Layer 7 of a small transformer language model trained on English Wikipedia (12 layers, counted from 0, width 96).
Take only the direct path to the model's output, skipping the later layers: a vector added to the residual stream pushes a token's score in proportion to its dot product with that token's output vector.

Output vectors of the tokens that the questions are about. A number n stands for (n - 500) times 0.0027.
" U": 534 427 498 442 423 484 460 487 590 505 495 440 383 580 477 434 662 238 473 535 489 448 436 543 567 362 412 496 468 536 458 577 497 442 512 506 451 523 469 667 527 557 546 369 508 472 439 532 416 439 405 527 447 514 557 553 547 523 467 535 597 357 460 391 454 482 638 451 341 515 425 496 636 602 502 544 653 530 517 419 539 477 430 341 478 535 509 478 534 543 544 547 555 378 484 346
"ill": 486 493 817 517 658 559 587 626 561 475 603 723 486 449 519 550 704 247 382 603 363 492 331 543 726 489 586 449 366 581 533 388 719 681 682 434 661 385 389 632 671 520 548 451 560 375 630 594 606 573 772 521 417 455 500 649 544 471 554 338 480 580 469 443 618 336 449 517 354 523 401 423 425 582 542 511 452 421 521 543 492 171 573 662 409 442 353 586 418 604 413 599 364 519 528 328
"h": 344 617 438 485 344 516 612 465 569 318 454 569 557 825 509 623 536 602 284 452 602 688 500 583 764 543 435 664 619 656 500 360 667 679 514 483 643 415 539 634 574 483 455 485 484 431 494 467 453 393 378 332 512 540 439 454 385 488 324 576 520 626 577 450 440 461 610 407 604 427 645 408 517 455 566 535 479 418 454 429 426 552 491 496 567 497 532 530 542 454 560 397 521 570 761 491
"ian": 670 528 447 434 631 418 355 546 527 493 686 452 465 618 427 241 533 402 452 476 385 623 521 607 537 416 611 646 500 407 649 545 510 477 374 512 441 495 406 543 516 487 475 278 604 763 386 393 686 622 580 533 392 527 367 701 630 535 547 407 301 632 451 351 500 422 389 476 443 446 399 461 583 297 604 629 630 250 534 488 493 605 562 412 512 309 472 401 442 500 251 567 642 537 676 428
"l": 445 586 561 526 516 435 554 413 396 487 541 720 570 442 502 429 597 553 582 508 427 492 540 596 659 465 525 414 549 497 500 422 403 305 532 462 706 661 469 366 504 567 416 616 424 494 281 439 283 420 456 486 626 510 550 448 322 581 186 274 464 466 422 539 680 385 500 558 239 533 642 415 548 424 366 606 522 473 484 500 578 627 624 391 456 652 657 350 491 522 301 410 473 553 593 548
"il": 427 558 713 635 649 406 667 349 721 427 609 675 483 733 480 379 591 393 481 464 478 480 358 430 569 438 574 356 235 520 455 490 495 585 582 533 484 351 482 636 476 380 467 608 491 402 591 415 413 629 624 603 516 597 626 687 528 531 436 483 645 444 395 445 412 392 433 510 444 497 568 403 563 388 701 514 457 347 434 586 493 223 692 647 473 417 542 471 430 587 396 648 366 536 617 606
"ly": 643 543 711 689 553 298 500 427 527 523 562 624 488 636 559 352 485 687 622 685 489 487 401 457 746 277 373 458 532 462 345 389 472 353 562 524 294 528 613 413 354 547 460 790 193 530 350 541 439 556 520 294 557 597 532 557 535 592 386 303 436 373 706 438 483 517 521 614 270 586 380 491 602 636 346 671 719 368 617 628 347 632 668 534 353 398 500 496 346 453 357 683 568 475 674 312
"ity": 575 445 688 503 617 319 537 514 480 481 402 212 327 464 522 425 313 666 765 500 409 441 455 507 638 322 459 585 574 638 538 424 651 430 416 480 687 358 546 473 608 480 303 636 500 395 440 494 435 402 332 450 594 708 457 689 667 359 537 369 365 440 343 386 492 434 399 554 553 473 460 441 621 435 577 493 467 305 691 433 217 510 355 444 730 270 292 446 471 466 418 479 451 488 636 192
"ine": 414 466 655 315 618 544 490 704 601 438 483 618 469 652 510 462 481 374 462 757 397 422 574 363 632 443 519 543 381 473 503 196 575 488 443 479 423 417 539 551 296 459 318 591 561 675 517 464 685 590 563 515 603 463 421 647 686 593 592 250 600 503 577 510 606 504 331 567 472 441 605 399 576 438 534 654 500 360 607 721 576 375 500 358 635 444 404 471 566 450 260 394 367 460 533 355
"\n\n": 562 507 463 713 378 443 497 442 369 421 567 512 507 478 528 468 680 407 513 401 547 566 471 420 488 299 602 555 472 672 598 510 645 485 711 246 411 441 432 296 512 623 473 481 462 735 570 636 392 488 653 427 447 554 412 540 415 459 678 504 667 397 473 395 618 311 357 456 542 509 374 525 572 653 425 679 654 484 619 648 463 466 302 595 482 560 576 367 757 482 573 399 557 395 590 410
"as": 495 546 437 411 532 518 667 454 247 460 509 458 473 503 511 622 580 457 320 560 455 479 411 469 389 528 693 595 402 629 540 404 442 575 508 487 641 356 437 455 496 275 466 601 363 430 469 629 666 349 500 531 479 450 518 583 699 245 467 400 489 539 460 597 544 462 527 554 410 483 543 566 380 410 518 576 517 393 412 640 604 533 467 642 543 423 432 436 642 610 286 534 447 587 376 366
"art": 628 515 808 600 588 393 275 351 483 595 560 665 551 639 466 426 664 413 426 517 493 430 531 456 598 516 768 458 370 676 446 379 654 542 340 699 496 526 538 593 470 326 509 286 346 469 581 481 573 452 548 472 325 443 597 584 506 388 622 316 633 497 576 605 790 373 603 518 411 397 572 284 586 529 590 533 549 355 391 572 330 404 414 518 561 579 687 477 311 664 362 497 413 488 352 255
"est": 363 574 542 686 564 511 472 569 290 570 615 518 500 343 584 684 694 551 607 613 561 606 321 645 678 318 344 244 379 416 536 378 625 692 678 541 434 399 310 683 454 289 404 554 694 437 342 373 524 570 500 540 545 509 251 557 407 461 598 392 557 470 763 311 422 592 597 515 293 397 643 575 505 587 485 617 500 404 519 463 496 393 382 446 524 211 433 557 521 572 366 655 539 533 485 233
"n": 482 382 403 453 379 506 553 694 634 715 443 572 536 392 652 528 423 606 564 321 391 616 400 620 705 555 758 447 506 584 405 468 500 464 631 474 586 684 380 628 631 470 568 627 486 459 433 361 621 448 517 340 492 665 489 476 530 536 503 363 500 449 400 471 427 456 541 552 352 551 444 442 682 592 389 457 441 531 350 643 619 557 581 591 326 381 523 261 442 408 526 345 604 566 379 452
"ack": 472 442 661 675 508 646 488 642 479 634 480 546 324 428 532 467 717 422 291 373 328 687 443 555 500 506 587 448 411 573 706 404 626 531 387 503 341 607 520 423 706 371 615 558 397 452 698 315 616 566 836 597 321 445 523 762 416 379 402 352 392 534 778 353 409 333 722 519 328 536 628 528 444 469 477 707 540 376 509 405 508 479 443 402 600 423 492 213 479 729 291 568 477 558 439 249
"ect": 550 492 595 722 381 664 330 556 619 709 586 409 329 422 491 504 545 576 548 685 310 604 224 637 622 284 481 365 474 551 762 387 873 494 619 504 509 641 351 572 743 639 684 566 686 701 439 707 563 404 304 578 620 447 530 705 484 565 463 349 588 459 580 417 633 455 687 449 415 197 635 295 615 633 520 644 590 271 323 459 568 577 543 520 637 631 432 458 440 532 584 522 414 483 492 308
"ith": 395 524 705 611 557 527 404 566 494 643 455 436 417 405 555 460 430 338 406 692 428 913 304 427 652 548 603 591 460 539 679 446 581 723 417 514 536 463 529 568 708 656 497 569 350 444 692 729 455 457 576 497 399 540 333 727 536 611 533 226 608 548 613 496 430 544 507 358 387 218 433 475 769 516 601 342 535 227 519 555 378 165 450 416 746 328 556 426 608 516 430 334 497 558 687 402
"gh": 493 382 825 436 426 331 578 627 791 651 317 578 550 634 585 349 338 591 396 615 421 712 258 335 713 336 796 403 637 670 651 500 672 352 584 660 623 379 481 676 495 500 406 354 757 535 482 660 397 593 600 368 574 656 474 609 197 446 393 483 629 602 394 230 505 525 335 438 690 429 568 649 667 439 442 641 679 239 271 390 510 458 375 214 815 545 482 410 492 669 424 468 477 524 667 288
"e": 458 643 588 434 518 672 392 389 422 572 468 551 547 497 436 532 644 547 667 529 520 408 682 628 716 660 398 567 357 315 705 270 377 502 544 478 454 434 377 565 687 359 575 566 431 435 478 530 639 485 527 319 560 466 526 526 521 557 634 567 506 478 324 742 306 518 447 476 746 583 621 580 709 562 553 503 412 401 459 586 493 500 423 531 508 637 569 661 461 475 430 458 487 546 479 468
"19": 675 358 574 563 392 418 355 596 502 481 422 644 373 459 585 405 701 469 340 629 366 415 447 601 489 467 561 409 455 696 569 454 550 453 328 631 630 432 316 572 609 431 423 574 613 423 579 489 500 530 699 495 505 515 389 474 536 339 534 539 415 366 600 315 483 476 486 488 351 426 593 390 476 638 623 475 507 475 474 379 507 509 494 512 549 381 622 497 448 636 292 483 485 362 629 500
"ber": 448 421 688 630 397 662 464 507 728 694 307 529 425 418 502 376 430 532 536 564 435 662 476 394 611 316 408 363 706 535 387 438 592 594 549 823 478 327 390 542 546 554 431 500 580 620 596 427 517 752 420 329 451 633 611 529 500 446 483 380 749 500 606 539 535 478 486 473 351 283 700 683 531 375 492 630 873 357 424 497 420 471 372 212 531 285 432 277 417 568 399 306 370 550 420 483
"ap": 401 554 633 374 576 373 514 452 479 442 279 249 445 593 546 519 503 442 352 429 459 453 620 433 588 500 497 509 531 436 487 343 590 681 749 536 577 730 532 461 612 500 505 563 549 380 479 500 584 541 512 788 349 503 537 557 514 205 529 534 394 435 450 575 628 370 675 543 559 475 622 448 567 429 382 503 508 376 508 600 576 416 396 380 572 507 318 343 455 686 359 467 452 554 609 400
"ember": 674 415 633 630 600 523 457 518 471 690 405 496 241 628 494 434 358 524 318 631 470 393 277 298 522 507 540 328 612 491 653 468 824 490 388 820 346 215 422 453 981 504 725 409 432 504 567 529 690 534 591 464 343 651 684 767 438 590 401 244 543 236 545 350 631 230 425 436 404 375 706 421 469 762 780 637 516 251 341 569 520 254 537 452 500 562 481 149 637 538 432 380 578 425 751 231
"ec": 565 486 556 606 423 701 356 687 530 580 512 582 354 602 447 645 660 573 337 604 449 607 525 632 667 328 358 500 424 520 747 476 576 565 650 699 449 416 457 426 630 388 569 347 623 470 528 457 491 475 424 435 559 552 615 507 460 661 366 386 770 395 653 541 542 539 623 463 521 627 614 469 546 732 610 691 469 248 313 521 504 601 551 526 598 489 318 460 378 574 531 461 629 533 500 459
"oc": 682 403 577 590 662 642 394 644 511 293 517 469 419 518 522 338 643 402 637 403 636 531 422 243 571 434 487 584 475 490 534 348 554 505 547 547 519 439 500 578 583 392 513 550 523 744 466 550 662 577 352 652 550 392 438 588 661 613 395 338 583 468 529 543 739 591 775 536 359 373 560 349 465 567 440 675 436 310 415 468 439 592 374 521 476 618 425 433 509 608 523 398 572 511 395 362
"g": 383 347 777 380 461 500 572 487 452 524 480 571 561 622 484 576 401 585 516 693 525 616 376 421 528 485 697 545 575 487 554 573 445 458 611 383 642 671 514 652 540 359 546 697 667 403 414 530 443 631 503 305 387 625 339 575 449 568 560 491 400 403 470 473 681 477 400 623 649 328 602 688 500 476 338 466 565 392 287 550 587 478 410 449 461 578 600 182 629 514 515 622 570 489 427 664
"k": 478 459 551 550 345 621 574 650 545 475 562 684 551 717 544 377 470 557 541 665 668 514 462 412 596 605 580 635 483 547 415 500 773 344 497 366 479 475 392 427 493 439 558 605 460 503 510 378 356 275 395 513 586 554 524 517 568 468 524 564 407 448 333 522 409 415 461 568 429 202 654 660 542 490 603 560 649 411 458 462 571 648 416 329 442 414 321 460 408 517 613 374 631 597 426 532
" k": 565 401 568 555 457 505 513 660 447 487 590 412 516 608 623 546 328 463 505 569 612 592 525 437 460 241 541 414 495 459 546 474 675 426 548 495 627 475 578 522 524 440 591 474 328 426 577 560 687 487 498 547 559 463 485 527 388 566 458 500 536 502 514 477 587 389 678 342 505 349 490 425 582 531 446 586 676 515 525 561 461 495 288 349 445 514 513 489 585 472 538 494 444 409 480 412
"-": 614 555 494 475 410 428 435 693 495 541 504 489 573 459 517 633 722 643 532 443 473 361 652 516 408 504 345 555 537 460 478 637 474 517 469 685 520 491 488 517 490 430 340 508 456 608 479 633 459 468 441 450 627 628 502 442 616 468 471 559 508 367 622 517 448 533 539 375 548 439 526 626 458 268 405 354 530 514 486 621 469 697 560 496 380 401 547 521 641 593 484 651 563 448 463 568
"y": 454 382 487 658 608 436 500 530 606 607 540 519 571 461 427 467 492 553 495 415 370 480 543 494 604 580 690 445 273 456 508 619 465 494 484 432 647 526 506 505 417 378 521 595 395 466 740 526 459 482 469 432 560 488 375 320 766 610 532 541 364 500 549 488 457 626 476 514 503 424 588 374 422 415 328 414 497 223 401 566 566 405 480 478 487 548 473 593 388 492 665 420 595 541 629 392

Each question shows what one neuron of this layer's MLP adds at an activation of 1. A number n stands for (n - 500) times 0.0017.

n212: 535 453 608 413 554 340 371 443 303 413 327 569 386 619 510 474 544 624 393 604 464 518 527 497 574 520 465 495 478 527 699 455 453 602 402 602 577 439 558 413 646 552 546 416 538 506 597 623 418 583 570 412 514 483 607 448 562 584 621 312 389 441 605 539 522 451 517 542 405 322 568 464 512 418 483 552 453 399 391 561 441 351 535 592 419 632 559 517 476 740 579 483 500 761 503 684
Which of these tokens does it push up most? "ember"

n193: 623 625 474 459 666 506 399 671 654 555 686 276 467 497 414 399 519 521 523 542 418 481 531 468 436 659 446 464 513 424 392 537 420 522 601 425 469 584 392 346 355 636 594 560 436 532 494 322 513 608 689 460 531 608 479 493 599 589 429 588 438 379 638 537 621 440 368 451 364 487 487 369 567 470 517 469 705 362 494 475 594 662 628 517 528 444 624 500 458 574 534 379 724 612 497 473
Which two tokens does it push up most, strongest first? "ian", "ly"

n372: 529 683 403 531 553 624 590 586 557 451 482 487 500 633 699 550 368 452 366 393 535 420 484 622 570 520 552 604 424 462 482 559 451 563 505 416 573 575 452 398 463 583 534 593 480 386 663 597 548 454 348 337 487 435 439 723 365 341 602 564 377 678 429 462 420 509 457 376 624 605 372 405 360 446 603 420 590 464 362 399 551 544 587 481 587 344 505 592 526 460 411 566 568 427 419 579
Which three tokens does it push up most, strongest first? "h", "as", "ian"

n52: 454 527 427 484 359 489 440 612 414 550 495 421 500 561 847 546 343 511 448 633 549 395 460 517 509 392 389 543 568 518 505 467 560 441 570 530 751 532 433 579 422 615 417 533 606 410 591 595 546 511 474 593 435 398 520 526 450 411 511 562 565 322 509 355 528 323 433 452 534 377 487 552 530 657 514 519 434 420 692 342 596 525 554 613 406 467 646 429 529 782 506 561 540 574 488 402
Which of these tokens does it push up most? "19"

n341: 554 468 450 532 460 745 384 434 557 577 471 290 471 421 430 534 542 289 512 596 566 613 562 386 737 365 307 565 514 293 297 546 494 397 631 415 473 451 497 685 450 518 572 534 593 401 557 584 427 488 398 321 527 645 454 578 623 535 506 397 643 439 471 479 558 312 682 601 305 448 471 609 480 459 539 491 510 628 705 442 478 491 479 567 562 557 461 376 465 427 609 576 573 449 272 349
Which of these tokens does it push up most? " U"

n221: 542 560 380 495 519 497 643 634 563 403 578 500 581 531 602 631 455 497 300 293 563 465 534 560 443 585 463 466 497 759 409 451 389 348 355 541 511 480 412 486 565 487 343 642 480 486 484 524 569 572 560 530 492 479 380 425 586 427 423 508 578 410 576 489 436 441 486 546 489 435 538 381 560 522 579 487 421 593 583 271 524 465 526 375 680 334 537 307 505 445 506 452 447 592 351 461
Which of these tokens does it push up most? "19"

n145: 488 708 535 508 485 568 713 550 436 432 551 483 444 585 382 539 558 526 444 422 444 564 387 331 506 587 494 580 639 515 651 365 486 440 511 366 677 301 438 575 486 425 558 477 482 563 604 561 581 478 497 587 351 486 678 646 377 390 623 541 461 497 473 506 460 346 387 614 550 545 404 604 494 325 660 489 661 503 333 435 616 534 484 333 473 553 375 441 473 673 491 319 518 481 566 439
Which of these tokens does it push up most? "gh"

n234: 578 524 548 548 624 550 491 524 524 497 456 533 488 488 458 415 580 365 525 451 465 453 457 525 497 554 488 557 416 379 565 440 616 441 428 591 412 637 472 449 575 495 446 281 468 401 448 456 449 640 634 401 535 385 490 383 598 476 651 705 467 661 270 302 472 474 291 396 689 667 531 489 574 369 412 354 380 597 514 590 411 503 438 450 612 432 441 657 487 494 373 453 659 450 415 491
Which two tokens does it push up most, strongest first? "e", "ian"

n293: 437 653 340 764 705 211 624 369 601 470 576 569 616 761 454 401 522 576 530 402 536 443 727 480 329 593 331 480 489 358 380 290 570 587 456 461 686 712 537 503 497 493 421 510 698 368 463 372 444 553 612 484 503 464 581 367 470 312 625 397 497 514 469 490 517 315 559 385 559 547 626 278 618 490 341 598 401 641 638 475 592 524 461 443 545 628 377 474 503 497 456 460 375 440 489 427
Which two tokens does it push up most, strongest first? "ap", "l"

n267: 443 439 513 457 506 481 596 412 425 574 590 538 510 487 215 568 473 444 808 666 403 503 596 513 514 500 507 466 604 279 525 573 459 346 522 673 497 512 472 513 500 680 516 487 412 624 532 531 382 529 568 652 708 604 431 448 471 280 317 415 572 480 513 718 455 727 533 606 351 726 542 452 469 590 544 637 664 427 441 500 353 513 726 379 494 547 550 415 475 361 521 545 507 539 517 741
Which three tokens does it push up most, strongest first? "l", "ly", "ber"

n227: 522 404 561 474 184 342 391 647 528 424 480 592 364 531 448 419 517 488 541 400 609 568 378 479 391 438 456 456 264 510 599 445 586 523 340 462 282 466 576 341 468 610 704 464 494 515 521 538 461 431 497 489 400 569 465 496 467 523 542 438 377 601 604 400 539 582 623 624 503 401 571 479 674 478 542 697 503 409 652 526 553 476 343 623 590 536 322 440 500 628 546 720 478 577 417 326
Which of these tokens does it push up most? "ack"

n14: 563 346 301 643 521 424 472 521 440 421 503 443 674 578 622 511 380 450 574 411 438 603 626 372 555 565 570 465 483 353 561 373 572 610 509 465 542 469 679 418 488 595 472 605 503 721 524 485 559 476 503 618 515 795 551 440 567 433 583 463 615 497 585 600 470 374 478 287 572 455 667 434 465 699 428 638 343 221 360 471 374 488 550 512 468 592 397 503 526 522 356 367 434 483 583 724
Which of these tokens does it push down most? " U"

n98: 582 339 448 484 468 353 425 406 474 523 421 572 450 772 308 516 422 442 503 643 552 263 437 554 560 494 370 355 469 419 601 543 703 595 477 554 472 503 512 620 440 547 428 562 649 317 587 608 497 425 552 511 514 486 767 332 509 475 525 474 547 518 459 548 545 521 491 577 491 497 590 531 590 579 458 489 589 595 671 529 360 347 402 430 402 519 471 419 535 570 521 508 459 353 544 311
Which of these tokens does it push up most? "ember"

n96: 663 457 342 558 321 520 464 441 486 541 438 554 391 602 353 308 374 485 514 412 559 612 522 637 518 521 424 424 523 570 483 491 420 614 480 447 474 424 614 442 335 452 648 627 485 444 569 412 484 534 500 349 351 654 603 473 561 567 628 562 447 545 630 390 558 627 515 497 351 462 435 609 423 352 497 508 333 472 565 675 625 445 545 477 425 724 622 432 467 312 698 514 536 532 476 640
Which of these tokens does it push up most? "y"

n216: 465 580 269 569 516 512 606 396 713 424 577 554 465 601 462 743 584 506 595 539 524 388 465 668 310 522 541 506 669 696 424 706 359 547 579 634 614 440 487 436 465 473 317 319 532 552 536 592 497 431 337 336 594 440 484 542 494 646 482 497 509 602 538 485 555 310 456 570 425 580 406 545 787 402 464 524 448 536 431 434 511 451 561 569 579 387 511 288 450 591 487 579 453 480 344 450
Which of these tokens does it push up most? "-"

n214: 456 651 526 474 454 702 296 579 366 587 510 621 509 543 519 436 430 494 330 385 407 563 589 466 476 546 629 373 435 343 594 491 586 572 578 613 533 513 623 477 624 755 546 503 538 494 398 445 533 544 453 591 679 591 440 497 407 500 591 449 601 392 430 290 475 587 375 385 488 531 372 602 470 506 506 535 601 473 457 431 404 292 618 619 446 484 631 431 583 621 567 464 462 478 565 488
Which two tokens does it push up most, strongest first? "ember", "ith"

n232: 674 549 362 594 611 419 376 467 544 301 546 658 636 478 496 466 735 459 464 424 536 480 518 500 480 402 549 566 535 543 375 513 622 429 509 375 426 480 639 509 455 631 506 648 533 629 601 670 423 445 680 598 491 650 365 489 522 443 628 582 395 510 429 410 571 345 400 385 474 448 607 423 470 452 616 452 591 567 548 529 511 338 202 703 560 379 457 381 440 353 577 556 410 624 529 267
Which of these tokens does it push down most? "ec"

n215: 440 389 601 634 522 758 304 673 632 475 557 500 425 534 484 602 572 380 600 503 503 617 342 547 565 497 593 403 485 509 489 458 462 489 613 503 374 430 461 402 492 486 528 679 276 402 440 370 449 495 503 647 441 533 490 584 558 759 331 458 392 512 460 647 428 610 512 547 423 567 497 607 400 641 426 522 553 513 523 466 471 456 335 596 532 505 429 451 505 563 485 547 549 641 576 528
Which of these tokens does it push up most? "ack"

n338: 345 711 597 246 539 446 445 558 299 542 480 550 416 460 329 511 407 558 648 520 436 315 540 434 547 454 406 442 583 531 517 600 397 500 479 577 659 497 366 350 546 503 537 574 678 626 459 346 500 450 632 594 537 444 436 490 419 417 362 576 344 506 416 345 244 602 410 422 595 506 583 453 449 522 456 526 443 496 500 506 455 494 325 400 626 517 574 485 700 654 584 536 497 602 553 665
Which of these tokens does it push down most? "art"

n185: 739 491 497 534 586 575 503 474 447 243 578 330 578 488 452 503 536 543 304 588 485 492 316 732 614 402 629 413 470 693 612 503 535 549 300 345 447 644 644 470 393 523 463 586 447 551 559 734 445 538 503 478 477 521 484 486 476 463 606 637 427 578 528 473 500 410 625 551 340 433 492 411 614 668 574 387 429 586 543 460 489 620 624 595 423 339 533 565 506 704 406 458 525 543 374 580
Which of these tokens does it push up most? "19"

n182: 585 531 418 663 384 409 523 411 320 471 463 759 602 507 317 437 506 393 443 563 522 469 582 579 310 573 432 368 428 579 616 711 490 447 594 321 506 454 736 631 585 570 557 574 705 582 384 554 467 452 587 506 437 500 419 421 451 409 270 377 547 476 503 428 155 300 388 618 577 403 470 503 279 395 545 525 666 457 517 442 506 497 685 526 438 599 581 353 538 530 419 370 625 670 418 470
Which of these tokens does it push down most? "ity"

n328: 350 578 450 520 479 558 487 572 560 515 457 602 679 826 627 604 421 453 515 458 488 483 500 445 701 650 304 411 701 513 562 493 639 702 638 482 491 569 456 451 565 473 434 463 403 553 479 488 646 406 489 500 382 364 751 585 558 388 452 569 601 337 564 632 647 529 627 340 469 489 506 515 617 538 443 616 458 397 642 546 300 571 465 461 421 443 433 461 515 295 493 567 421 531 677 588
Which of these tokens does it push up most? "h"

n3: 530 467 567 432 472 341 597 480 505 434 546 441 392 774 586 603 402 343 210 559 438 622 511 433 616 632 542 492 641 540 497 463 421 569 356 503 571 535 522 526 730 370 453 652 364 421 702 551 436 381 412 570 514 591 544 493 639 486 542 468 517 461 404 445 566 542 590 448 544 244 478 400 595 509 455 567 311 610 399 544 464 445 386 531 511 475 574 571 414 441 416 437 542 462 582 607
Which two tokens does it push up most, strongest first? "ith", "h"

n246: 297 474 515 462 489 705 588 729 506 625 437 425 439 607 489 598 483 541 479 491 360 480 579 734 571 587 455 506 333 555 474 717 479 632 512 521 548 497 413 352 391 692 403 582 490 472 464 575 635 596 497 531 589 310 413 571 463 547 347 441 559 439 338 668 387 538 595 482 516 426 469 569 565 398 599 414 431 493 494 523 691 402 462 267 532 422 548 440 453 396 497 378 674 591 769 528
Which of these tokens does it push up most? "ith"

n13: 660 311 464 451 567 500 494 580 464 409 521 376 388 480 639 525 652 540 605 449 621 415 511 724 552 393 356 511 384 442 616 722 606 450 366 519 448 477 633 530 593 430 458 423 613 603 476 540 614 530 505 523 556 446 517 433 497 550 441 486 441 348 514 566 426 589 426 563 686 479 492 535 643 571 416 326 413 688 554 617 488 646 511 554 431 392 601 606 566 455 595 456 531 421 708 579
Which two tokens does it push up most, strongest first? "-", "e"

n32: 556 483 489 604 514 540 382 461 425 505 385 497 397 486 445 576 559 530 584 435 542 621 580 557 440 415 551 510 655 542 443 431 497 323 425 436 558 364 509 594 497 327 588 732 224 373 630 479 318 561 530 617 430 376 452 475 602 541 537 416 430 391 701 551 572 458 589 438 525 528 480 468 528 520 474 354 567 484 530 523 491 492 309 516 562 476 382 547 495 586 445 577 445 461 402 327
Which of these tokens does it push up most? "ack"

n154: 840 604 484 547 591 345 624 488 292 716 480 330 365 650 450 429 586 481 419 639 413 445 455 419 562 566 445 363 668 438 509 610 540 527 559 449 469 544 503 376 360 521 427 543 513 375 576 428 432 576 605 534 524 387 500 636 466 577 512 497 404 574 272 469 617 625 442 543 538 509 226 311 303 497 354 467 479 537 392 532 421 503 598 414 429 364 619 540 387 433 460 380 564 524 587 551
Which two tokens does it push up most, strongest first? "ly", "ian"

n266: 647 398 569 551 535 483 503 743 447 401 426 522 645 597 454 404 387 468 406 467 508 561 514 568 509 404 619 459 427 584 571 249 626 459 525 347 422 316 317 537 473 531 529 483 351 552 522 533 406 478 411 458 426 539 475 487 531 557 578 451 536 379 432 511 409 441 565 810 579 479 439 623 491 597 508 577 404 537 418 580 548 622 647 483 402 428 362 489 525 503 374 359 433 588 699 337
Which of these tokens does it push down most? "-"

n282: 355 455 531 480 630 527 494 299 520 354 534 524 392 503 640 394 514 409 455 352 619 592 395 681 523 540 506 500 649 629 339 464 530 564 445 558 416 494 633 825 617 539 643 585 685 580 545 604 534 317 567 508 497 470 481 574 326 673 372 460 618 484 614 503 533 592 358 671 625 509 594 389 371 617 569 488 696 511 662 480 374 601 579 494 503 443 428 341 494 384 464 521 421 412 449 541
Which of these tokens does it push up most? "h"

n342: 471 411 500 435 473 481 574 375 497 513 453 549 601 584 331 379 569 394 479 387 479 200 635 679 639 481 529 234 524 500 329 513 583 512 562 515 429 244 644 365 678 515 596 562 447 652 500 628 652 441 535 465 506 451 478 573 434 518 479 618 606 431 370 322 384 562 451 760 420 558 410 664 556 425 435 418 673 635 478 550 514 660 473 618 638 552 434 448 464 526 514 416 445 452 559 638
Which of these tokens does it push up most? "\n\n"

n27: 332 500 587 574 484 707 376 474 417 546 495 508 450 603 509 431 527 354 579 416 516 543 477 457 480 505 537 609 661 494 430 509 463 549 417 513 689 477 588 468 505 463 596 449 576 554 723 497 715 572 631 493 607 526 486 438 565 609 569 555 565 382 556 414 484 466 525 484 528 311 558 548 392 327 619 443 646 304 594 530 526 608 464 553 400 392 534 569 417 353 567 642 539 613 559 627
Which of these tokens does it push up most? "ber"

n345: 552 611 527 697 457 696 620 549 344 450 500 405 500 494 628 390 605 551 403 426 557 644 444 491 503 563 340 528 529 673 568 358 696 399 374 545 488 467 423 503 364 388 488 483 475 509 622 288 387 642 514 514 480 500 396 527 421 607 281 509 423 509 537 427 398 546 646 380 563 495 429 509 656 598 613 514 629 528 443 403 487 432 607 485 736 477 441 532 475 379 522 570 500 370 654 672
Which two tokens does it push up most, strongest first? "h", "ack"

n0: 453 479 400 582 412 416 382 423 545 607 447 558 509 587 639 443 640 691 624 527 585 566 397 508 333 621 418 549 353 351 662 488 406 530 691 481 664 635 543 452 397 610 356 450 453 685 389 434 518 483 516 503 560 428 412 353 412 700 550 529 495 432 605 581 590 520 409 585 477 489 466 514 569 500 472 486 516 520 538 370 530 359 538 489 403 539 606 447 484 706 658 578 448 628 692 462
Which of these tokens does it push up most? "l"

n233: 341 449 460 530 493 557 381 536 394 477 473 481 627 632 559 599 377 582 583 456 558 594 221 597 377 607 562 431 585 386 394 512 360 606 466 437 556 569 481 531 593 450 627 401 357 457 511 625 461 299 568 316 418 436 497 460 577 451 645 572 528 536 636 520 610 482 553 574 550 508 415 461 458 482 517 494 564 724 666 572 495 466 647 511 658 370 487 578 473 500 546 520 456 409 586 229
Which of these tokens does it push up most? "ith"

n362: 454 518 573 411 493 558 358 462 638 475 575 617 561 560 605 571 500 434 546 473 470 497 548 514 553 560 395 559 377 591 321 389 511 513 536 497 503 565 482 542 527 418 633 643 509 290 533 383 401 601 549 595 280 407 646 748 489 529 473 345 274 390 512 564 500 509 491 506 548 591 505 462 423 624 448 530 641 321 494 440 603 380 511 481 519 603 388 358 330 552 356 343 466 583 442 446
Which of these tokens does it push down most? "-"

n2: 589 458 532 430 589 460 617 475 310 586 415 618 586 588 353 453 597 456 483 578 553 433 585 600 449 480 578 296 582 434 481 525 399 473 537 673 514 336 537 575 547 494 593 645 338 592 365 394 434 503 592 460 624 562 528 669 434 558 567 326 702 560 515 454 548 509 260 537 494 623 580 599 624 402 435 558 587 551 553 357 553 606 495 438 574 458 482 379 319 491 497 520 662 614 515 632
Which of these tokens does it push down most? "ect"

n295: 476 500 623 578 360 387 575 464 479 503 500 433 420 515 584 409 578 561 533 503 481 588 429 378 689 566 402 382 453 623 350 591 511 595 494 576 402 540 701 543 364 506 408 388 518 640 475 555 555 542 573 571 549 558 633 582 509 500 533 604 484 429 724 483 540 497 526 548 584 360 685 386 518 721 455 434 318 449 378 521 488 435 481 545 419 522 733 698 465 535 518 525 357 647 447 337
Which of these tokens does it push down most? "ian"

n29: 457 587 306 455 456 459 666 537 354 503 616 344 193 418 483 465 549 455 583 511 759 511 372 624 628 434 386 534 533 475 616 418 448 503 380 452 500 578 419 515 426 529 482 383 664 518 517 540 519 520 503 593 574 399 545 722 636 560 648 512 451 598 558 538 488 638 322 438 597 536 404 677 453 525 471 494 537 320 509 453 578 553 398 439 650 442 516 578 735 527 573 564 634 523 315 464
Which two tokens does it push up most, strongest first? "est", "ian"

n281: 288 515 391 544 439 547 616 622 416 407 435 429 585 446 550 511 468 587 426 568 355 410 391 433 414 616 332 317 471 522 511 368 509 378 546 450 532 522 239 535 562 566 527 639 576 377 802 619 438 500 487 449 621 440 430 524 447 677 526 648 364 634 554 532 363 536 400 369 602 538 554 454 327 397 552 571 562 340 566 415 492 345 539 419 461 514 479 377 503 656 358 428 551 523 518 476
Which of these tokens does it push down most? "art"

n8: 503 665 418 479 592 516 577 381 450 678 532 439 419 368 604 646 555 423 329 524 509 571 539 522 493 487 477 530 590 662 476 416 402 449 556 626 296 462 548 352 464 479 570 543 543 535 435 631 532 429 506 317 557 506 414 311 560 500 340 471 382 405 403 444 322 455 403 484 394 518 614 444 321 506 614 509 468 463 375 742 784 472 527 655 605 647 308 592 566 545 446 658 510 780 516 471
Which of these tokens does it push up most? "as"